Layer 8 of a small transformer language model trained on English Wikipedia (13 layers, counted from 0, width 128).
A neuron's activation on a vector x is GELU(gate . x) times (in . x), where the dot is the dot product.
The model reads these tokens: " " "1" "9" "9" "0" "." " Cl" "ap" "pis" "on" " cont" "ested" " B" "oot" "le"

The vector x that enters this layer's MLP at each token. A number n stands for (n - 500) times 0.0093.
0 " ": 578 566 690 615 519 551 422 781 666 488 606 459 364 458 355 543 444 720 462 403 507 326 549 125 391 456 870 358 446 514 462 668 588 752 443 578 428 662 726 613 491 329 559 561 539 547 676 533 442 515 233 473 399 456 451 448 671 692 493 503 307 496 409 624 570 581 469 510 180 557 203 627 358 540 400 597 675 619 336 699 503 195 391 504 526 564 516 720 425 456 702 545 389 394 584 747 596 615 441 415 486 311 614 496 321 643 598 445 496 668 483 501 461 395 338 407 337 568 462 478 628 684 494 401 419 532 389 376
1 "1": 411 388 582 489 554 510 442 449 708 322 545 350 362 388 270 506 404 517 498 273 527 406 541 265 632 351 828 511 461 552 307 594 583 658 385 689 276 483 608 525 532 503 606 333 568 685 438 391 517 547 533 573 445 619 472 571 677 584 647 690 336 546 335 647 496 539 527 545 538 606 319 764 572 630 418 455 558 617 537 663 474 368 300 401 594 530 487 620 587 517 949 769 484 350 601 771 600 769 526 509 322 674 559 503 364 688 535 567 540 758 416 376 701 478 272 462 336 412 338 375 578 618 461 417 379 507 520 495
2 "9": 487 425 575 617 478 338 423 383 762 314 400 355 399 363 517 578 338 580 389 332 527 671 693 383 344 428 584 682 369 573 387 691 653 500 527 548 419 552 595 576 426 647 668 462 845 725 473 515 615 482 567 386 427 593 471 349 560 710 489 641 221 409 524 681 631 450 463 462 313 649 272 704 444 646 336 511 536 571 504 542 690 610 463 422 627 510 531 544 468 502 756 495 448 436 745 600 499 703 463 325 530 575 697 588 406 587 554 569 666 751 477 447 638 429 188 494 346 551 326 445 659 663 484 256 451 327 376 531
3 "9": 304 467 631 678 560 455 399 263 733 299 264 326 314 489 431 457 334 609 475 521 611 555 633 369 483 452 416 670 512 512 683 441 570 508 448 648 501 523 388 691 306 632 695 432 781 628 441 503 676 669 721 472 461 644 498 257 656 585 371 662 295 587 481 538 479 616 315 426 514 650 514 663 387 638 274 479 590 614 584 553 555 447 503 646 571 426 615 718 861 527 475 483 495 436 770 584 536 626 467 404 562 617 460 501 585 455 477 631 745 656 612 408 470 354 471 394 360 560 292 270 679 535 591 183 300 457 363 409
4 "0": 573 491 545 631 611 353 655 211 545 413 333 321 472 400 502 651 228 346 523 535 438 513 698 303 392 254 537 590 719 549 488 448 650 516 464 517 434 517 494 874 459 496 621 280 612 606 555 332 642 631 460 397 468 547 791 478 291 482 608 621 456 553 448 552 425 567 496 622 579 736 538 400 196 551 520 546 519 440 803 611 619 563 423 705 558 383 331 655 829 604 444 419 640 369 512 399 370 618 366 549 623 642 495 421 577 298 498 568 553 615 671 663 770 505 400 255 287 416 511 449 529 404 453 726 405 447 660 449
5 ".": 655 502 469 612 530 759 394 388 365 440 449 487 472 464 526 546 545 342 437 575 578 448 493 217 523 303 550 510 420 596 511 544 610 589 468 511 346 175 469 600 529 483 397 396 681 702 833 444 612 587 730 396 438 660 588 224 509 562 369 556 440 475 659 601 495 596 635 427 398 399 410 549 445 493 358 624 538 519 621 759 513 554 523 460 566 730 353 598 674 582 383 454 633 650 568 295 366 650 330 514 408 516 627 335 318 456 481 623 874 448 591 675 684 480 373 78 333 661 474 352 470 341 466 533 536 542 589 473
6 " Cl": 471 430 595 499 729 519 636 338 509 430 445 783 527 410 377 472 422 465 368 504 530 246 512 476 379 460 350 397 630 211 467 698 403 509 183 726 384 457 417 595 499 474 582 428 607 344 430 205 643 522 451 630 780 642 647 522 346 613 463 579 521 499 836 672 249 316 565 628 618 475 458 594 413 486 726 354 494 604 615 508 538 773 284 406 409 387 342 402 338 443 402 398 348 598 529 257 722 453 295 547 599 357 618 500 412 726 740 690 602 385 636 632 613 534 493 565 493 515 447 294 380 449 583 583 495 538 423 459
7 "ap": 479 311 742 402 445 664 467 560 539 438 579 322 334 623 537 388 747 365 608 383 668 521 825 376 434 482 471 641 436 436 496 325 531 323 455 551 432 492 468 519 486 467 585 219 473 358 553 382 431 515 519 303 476 603 727 627 371 628 317 756 343 577 672 477 428 508 543 415 319 531 397 664 453 637 692 550 531 524 536 507 485 374 535 501 464 227 564 656 424 402 733 297 460 588 682 571 854 580 559 532 362 505 500 552 415 466 489 606 348 543 864 519 442 502 489 412 428 728 404 390 216 729 378 647 409 572 376 652
8 "pis": 561 673 585 362 413 522 612 519 379 425 466 455 328 265 373 522 580 366 532 450 776 345 467 404 454 395 417 450 486 493 472 494 452 689 671 513 418 395 498 623 500 517 653 217 688 482 516 503 323 347 499 420 425 467 480 482 450 442 478 796 328 659 716 607 454 443 701 520 409 555 570 396 376 502 580 679 323 536 734 660 676 375 669 467 629 466 463 395 240 424 586 380 442 652 511 545 353 704 642 729 694 419 484 555 477 470 489 584 663 698 529 341 536 449 492 420 372 499 345 446 55 556 512 465 448 611 449 641
9 "on": 334 468 431 477 473 481 823 302 465 521 669 369 495 371 506 546 472 610 586 440 435 552 579 250 231 323 514 359 637 598 425 467 442 688 634 532 425 229 610 532 380 490 579 521 488 538 417 430 463 413 554 581 441 438 416 485 523 522 415 760 364 630 721 550 410 230 719 469 317 529 663 390 520 450 457 546 476 439 620 599 571 487 758 643 583 401 487 552 453 619 532 352 425 559 481 344 455 763 480 721 443 379 452 521 543 606 399 541 679 448 588 430 478 505 470 383 557 226 530 463 65 506 625 502 435 654 538 486
10 " cont": 683 328 496 375 213 713 684 506 472 259 389 487 163 523 500 686 426 401 762 438 615 314 534 440 451 502 263 669 389 442 500 501 521 470 449 563 346 555 553 447 528 386 716 636 532 507 373 398 342 667 192 549 498 668 413 647 360 349 600 624 710 524 629 817 448 523 527 510 590 408 511 482 447 444 570 573 446 405 405 450 474 543 522 547 399 358 476 267 211 485 324 640 369 389 578 484 627 603 411 616 757 317 749 492 349 508 664 362 549 480 738 720 625 654 394 435 285 631 532 348 462 425 577 452 723 670 408 487
11 "ested": 607 474 530 475 325 783 589 390 402 460 375 333 585 365 304 316 400 329 644 381 763 438 632 448 381 564 571 510 491 443 551 512 617 508 301 399 386 507 306 683 539 362 711 432 627 741 487 410 447 549 644 533 250 432 382 669 319 337 206 608 774 605 458 603 305 442 613 513 685 442 607 484 488 401 708 598 381 615 609 522 470 335 430 502 466 423 224 619 375 503 492 551 595 584 596 616 602 906 505 515 471 555 622 351 469 525 313 515 568 604 561 491 518 447 579 573 320 572 494 502 525 366 545 407 705 563 323 577
12 " B": 406 614 694 556 633 782 570 324 633 544 590 503 498 430 411 550 415 371 394 533 472 426 551 405 297 470 363 236 836 372 162 505 685 467 378 565 477 602 525 633 295 283 511 756 448 429 452 555 488 392 406 474 455 536 562 332 440 434 431 523 519 503 405 542 461 699 633 539 475 974 362 625 398 448 309 312 594 485 385 520 558 538 507 579 689 447 517 499 466 545 474 431 506 488 578 544 537 502 509 440 549 431 586 608 520 478 504 400 591 363 415 629 504 699 639 541 523 557 465 528 46 519 386 566 339 502 466 385
13 "oot": 596 535 661 545 568 455 499 295 286 317 618 362 264 469 329 698 628 537 466 649 578 502 478 431 352 482 402 447 677 536 420 686 621 431 456 655 348 599 445 680 463 813 594 255 568 586 398 385 382 483 446 488 511 397 671 382 256 513 169 635 571 578 580 534 371 532 586 575 382 585 492 469 426 485 360 540 550 577 411 484 465 461 629 531 481 445 710 541 339 568 710 441 612 584 572 734 430 748 518 598 302 338 360 548 571 381 480 663 322 481 784 436 581 776 353 482 688 497 493 634 175 590 555 484 500 483 693 528
14 "le": 595 513 740 622 343 608 585 472 386 445 380 479 601 360 543 511 488 368 545 353 450 411 552 520 611 471 583 461 406 434 497 581 437 432 626 602 464 363 481 506 370 572 687 271 603 625 444 466 545 498 482 574 287 358 602 423 557 610 323 572 313 720 493 526 327 652 608 493 303 413 317 265 434 428 540 575 538 528 505 573 485 439 662 395 528 490 367 546 398 457 708 333 424 624 502 517 428 922 585 759 384 402 573 622 637 540 499 733 597 638 659 211 547 557 646 444 304 591 409 673 158 492 368 519 608 581 471 539

Each question shows the input weights of one neuron of the MLP. A number n stands for (n - 500) times 0.00082.

n153 gate: 534 516 287 392 559 567 613 376 551 527 402 538 727 437 639 234 569 632 575 445 410 583 521 405 529 506 451 356 365 383 398 477 418 433 560 561 435 655 475 466 594 407 547 353 390 795 407 563 547 407 570 459 531 382 686 644 625 378 485 313 404 415 462 545 591 202 468 547 624 552 444 584 585 567 512 339 429 358 528 422 398 642 497 306 444 525 465 621 285 298 445 430 430 494 571 605 522 505 551 523 470 325 332 637 484 573 443 564 304 485 393 424 660 593 690 506 537 515 446 606 410 540 500 548 497 494 500 506
n153 in: 538 572 392 516 529 516 626 431 604 472 451 581 637 487 624 248 374 603 513 264 510 536 382 368 520 658 579 294 368 573 412 320 484 341 549 605 645 525 464 409 539 245 467 389 601 657 524 506 613 371 490 464 675 547 615 626 619 465 550 390 471 594 542 525 536 393 610 458 423 490 490 523 418 716 469 243 389 364 477 404 559 569 510 439 465 445 416 493 334 399 410 640 348 633 687 742 608 534 531 604 494 490 630 749 217 533 569 608 451 408 527 585 550 507 443 519 468 579 633 537 366 428 354 513 587 534 640 560
Which token does this neuron like most? 6 " Cl"

n112 gate: 375 543 644 626 497 311 368 540 446 569 454 613 496 400 467 323 443 613 636 479 636 399 534 780 518 323 604 754 471 802 414 352 293 515 514 471 404 569 521 279 307 441 461 599 614 547 490 799 436 333 587 674 486 321 440 426 427 518 662 493 472 457 787 453 643 578 617 724 627 413 695 445 465 586 703 536 416 427 504 373 265 726 418 475 458 613 564 583 453 580 581 453 465 281 610 469 451 500 548 511 548 599 581 608 375 432 557 558 547 378 642 446 356 529 458 642 510 635 464 317 562 472 418 688 579 599 471 459
n112 in: 304 433 531 567 435 780 443 256 593 415 355 513 129 319 400 352 311 522 554 585 379 669 525 413 491 535 564 504 531 903 294 468 679 563 460 362 295 462 443 674 516 504 456 495 637 460 557 640 147 303 518 596 579 424 725 496 379 718 534 716 682 372 574 621 408 749 558 627 431 539 736 613 436 500 737 430 302 582 412 496 172 615 351 356 422 765 390 722 339 632 617 350 662 573 581 358 504 542 571 577 667 644 297 309 579 429 663 682 522 363 563 487 582 478 688 679 328 790 557 482 633 487 487 736 500 660 386 794
On which token does it fire most, and how strongly? 10 " cont", at about 0.15

n283 gate: 472 727 329 599 455 626 380 615 601 459 389 549 305 523 685 432 552 540 517 402 602 536 547 423 391 588 399 411 573 548 636 539 753 590 624 533 554 446 474 629 601 577 526 581 335 431 585 546 435 241 464 451 549 676 397 484 530 545 279 494 526 415 545 392 438 409 647 360 532 414 442 560 607 547 402 379 497 525 516 348 419 739 406 659 397 629 211 355 473 643 493 467 519 395 812 462 650 494 702 624 453 610 349 447 664 543 464 526 500 290 473 598 358 463 510 461 583 481 369 467 440 550 537 570 635 428 422 443
n283 in: 404 585 685 418 432 480 608 367 338 572 464 431 500 491 509 482 497 721 519 596 618 521 491 690 697 407 421 544 378 503 525 381 317 466 506 357 596 413 455 541 436 388 530 525 509 524 620 518 506 491 543 590 497 358 497 393 310 330 584 585 595 446 464 707 602 596 341 545 506 632 369 509 387 405 569 551 471 641 458 542 543 434 440 572 384 405 407 248 549 611 546 497 462 632 488 512 471 406 523 485 417 669 417 479 626 415 708 558 419 544 568 551 720 656 564 423 562 413 425 644 376 439 618 533 523 592 746 442
Which token does this neuron like most? 0 " "

n48 gate: 484 564 534 641 529 465 560 540 423 417 470 487 603 574 387 398 460 605 596 561 291 328 688 648 500 467 600 542 473 393 490 549 700 395 687 594 603 342 467 474 413 370 663 600 487 383 303 397 474 666 443 454 546 426 454 338 517 474 719 500 523 600 450 494 490 596 429 434 700 315 279 715 597 497 497 483 474 302 430 464 481 477 665 573 484 589 527 550 497 432 531 447 484 798 596 145 631 359 674 551 509 466 449 617 430 527 497 621 477 377 275 366 524 480 497 523 623 464 643 473 546 709 576 308 468 363 430 577
n48 in: 417 478 525 298 377 607 568 450 783 562 418 500 338 794 243 557 596 595 471 607 349 533 469 480 349 649 441 517 565 521 675 428 497 391 496 587 422 700 350 303 533 301 461 426 476 428 421 496 330 445 352 482 653 383 504 511 300 507 548 615 214 479 553 415 571 294 562 514 687 441 362 463 528 555 486 328 455 660 410 260 620 572 322 464 380 493 546 789 511 531 350 536 500 274 584 490 493 348 320 412 391 496 647 439 378 518 504 612 636 399 533 464 629 485 542 564 399 625 564 310 461 497 343 337 634 698 668 535
On which token does it fire most, and how strongly? 6 " Cl", at about 0.66

n222 gate: 429 386 466 453 618 445 620 436 600 606 637 586 562 436 346 381 380 490 678 477 601 683 325 642 567 696 562 474 466 474 594 417 448 218 523 432 686 407 397 461 553 500 356 510 471 372 352 533 332 337 382 520 477 478 401 447 520 602 316 553 368 640 513 339 433 490 674 437 530 536 483 627 484 510 632 343 582 552 647 675 567 520 662 397 536 368 643 241 456 370 521 383 737 419 538 549 376 387 684 524 522 603 469 540 590 524 450 392 470 194 473 567 479 497 267 560 555 422 587 602 748 603 516 629 500 529 453 526
n222 in: 791 518 482 172 313 510 468 482 355 418 429 518 449 425 609 563 634 222 482 486 490 557 436 316 536 475 466 555 629 445 647 461 380 486 507 414 325 503 518 411 378 427 288 336 455 429 389 606 374 299 514 472 405 612 510 560 410 353 541 440 591 320 535 483 331 293 229 514 476 448 412 311 541 500 452 235 424 569 337 441 574 472 447 504 455 650 377 611 543 637 565 582 490 559 449 493 580 420 285 540 560 475 464 714 390 397 614 632 319 844 478 621 394 791 562 454 503 455 602 442 435 490 304 525 442 693 532 473
On which token does it fire most, and how strongly? 2 "9", at about 0.2

n97 gate: 521 620 408 514 356 479 464 492 481 599 428 341 682 672 560 377 417 345 548 463 375 385 526 427 695 547 462 363 528 452 474 418 436 463 478 640 451 487 519 468 518 476 442 297 519 592 651 398 426 618 475 494 437 612 399 322 573 536 585 596 497 461 497 424 431 442 486 511 497 673 492 415 414 436 631 669 497 241 572 508 384 370 602 673 434 533 329 374 520 575 633 525 460 573 543 597 470 433 442 602 492 412 571 467 611 458 406 447 508 484 608 533 688 494 366 478 516 487 453 344 541 519 455 525 322 579 450 479
n97 in: 551 500 553 291 579 575 411 419 546 336 590 494 405 571 656 420 482 307 703 497 452 506 358 664 488 528 362 410 569 317 690 554 530 651 432 550 455 533 330 440 618 418 497 615 581 491 480 466 476 365 550 509 531 405 445 380 393 365 476 605 451 392 525 266 583 561 632 395 591 355 488 376 494 580 506 287 289 545 543 546 450 395 537 439 433 558 540 862 563 512 630 522 407 575 392 364 545 508 388 646 482 459 494 488 460 684 534 338 637 428 592 658 446 597 563 439 527 548 485 497 336 530 485 603 633 642 599 551
On which token does it fire most, and how strongly? 5 ".", at about 1.8

n77 gate: 513 402 739 539 529 553 613 507 520 450 302 364 473 565 681 513 708 380 493 541 494 451 631 811 566 613 446 617 447 573 398 542 456 487 266 576 608 591 344 453 433 484 513 702 393 457 711 474 651 358 345 545 503 271 513 442 636 413 601 396 420 441 377 512 484 461 410 607 481 652 268 530 733 531 422 542 398 345 490 445 425 497 529 578 394 648 481 507 457 551 513 637 563 516 467 525 465 427 413 286 546 487 457 487 425 484 510 362 356 535 483 503 527 556 630 532 351 579 796 443 584 566 609 520 678 341 425 657
n77 in: 433 597 570 550 484 497 556 283 168 273 672 585 561 367 561 372 490 473 493 346 532 319 525 484 700 493 371 539 662 416 386 570 423 547 560 711 562 270 424 407 466 607 573 384 664 700 509 454 526 338 372 484 319 420 347 500 682 415 366 500 310 477 474 484 467 536 534 460 510 613 408 527 654 446 688 510 500 348 546 611 522 424 273 533 513 484 375 791 429 597 541 517 571 536 493 403 409 497 686 602 462 615 643 406 500 423 334 430 603 477 497 636 606 487 580 592 406 465 437 554 309 542 484 302 500 525 629 564
Which token does this neuron like most? 12 " B"

n209 gate: 604 407 471 538 605 512 500 589 427 457 494 346 409 586 435 337 459 474 376 396 630 471 388 446 535 421 438 790 423 614 394 713 433 426 307 430 726 638 294 564 467 612 459 595 534 573 500 595 528 519 461 645 361 631 491 616 461 475 531 345 509 380 418 407 566 276 426 626 472 528 648 441 531 570 363 665 491 404 513 603 403 449 692 639 447 585 528 311 413 580 500 522 488 432 389 658 227 481 557 663 446 640 484 526 418 506 446 407 427 444 643 446 536 365 725 434 404 402 563 354 497 466 585 474 454 573 481 708
n209 in: 466 434 598 484 503 464 428 608 311 352 641 503 574 516 548 282 650 539 600 673 457 548 263 506 601 356 463 558 599 515 556 691 622 522 594 602 607 415 422 491 427 457 415 335 445 519 547 475 581 222 583 500 428 639 615 366 314 724 464 420 398 641 569 583 472 409 529 494 587 555 712 481 491 461 612 563 703 356 434 531 521 513 497 356 484 398 559 456 330 500 606 386 515 451 268 598 478 508 605 584 395 609 713 452 330 519 673 402 440 638 568 393 597 564 534 291 423 591 629 474 514 543 464 519 545 620 553 558
Which token does this neuron like most? 8 "pis"

n281 gate: 500 706 532 300 636 533 572 437 434 649 475 522 613 570 458 344 478 580 545 430 552 430 506 372 678 234 506 528 538 705 369 546 454 513 434 589 568 515 421 491 359 562 607 435 451 595 456 550 553 404 545 453 569 552 373 534 554 709 521 447 360 572 572 426 538 513 567 500 404 420 291 548 509 612 627 752 632 469 513 441 674 412 344 625 344 400 663 516 510 665 555 655 280 564 209 337 491 565 575 477 587 561 419 595 607 525 468 395 538 439 539 544 617 538 521 625 589 283 481 455 532 491 605 465 488 289 519 339
n281 in: 439 357 424 463 513 401 707 527 579 478 451 644 388 467 483 529 697 601 700 708 435 537 440 257 367 549 519 513 393 478 466 366 535 688 609 373 592 439 289 698 632 529 464 565 606 537 518 694 552 560 624 612 408 421 546 372 473 588 471 724 562 345 723 678 460 736 635 493 562 558 513 395 541 681 452 444 419 571 470 464 576 467 552 277 513 389 513 563 735 474 547 500 574 436 510 506 487 529 381 510 632 429 571 576 619 507 805 430 457 577 568 503 575 362 731 657 400 506 573 402 482 532 494 614 649 396 424 612
Which token does this neuron like most? 9 "on"

n257 gate: 773 562 736 384 201 582 581 692 446 294 456 439 605 701 434 487 263 372 298 536 543 586 649 542 408 598 480 536 345 520 451 556 451 224 439 346 546 582 510 664 554 543 588 402 359 609 290 432 483 521 500 551 547 464 600 456 369 517 543 455 624 663 456 304 486 517 659 493 664 414 527 601 303 379 565 558 377 480 629 426 552 728 547 581 443 369 389 681 569 480 660 510 530 645 497 414 543 494 642 604 397 642 427 599 565 384 483 582 524 490 486 439 549 552 395 456 437 664 493 562 596 624 568 311 546 607 385 677
n257 in: 550 658 459 301 483 461 547 486 674 507 333 304 738 473 451 409 588 382 538 418 600 645 445 581 497 470 424 709 337 467 539 673 474 317 510 528 560 428 446 385 516 400 667 454 576 435 364 541 601 445 652 297 595 631 423 409 243 335 428 468 443 476 473 281 585 429 538 418 534 224 416 472 325 336 487 541 613 440 367 271 461 428 497 480 301 325 568 617 420 397 367 674 447 596 490 287 487 361 613 661 380 510 458 582 462 490 346 572 664 550 441 582 430 420 490 618 583 483 704 392 491 556 552 283 477 402 340 464
On which token does it fire most, and how strongly? 11 "ested", at about 4.5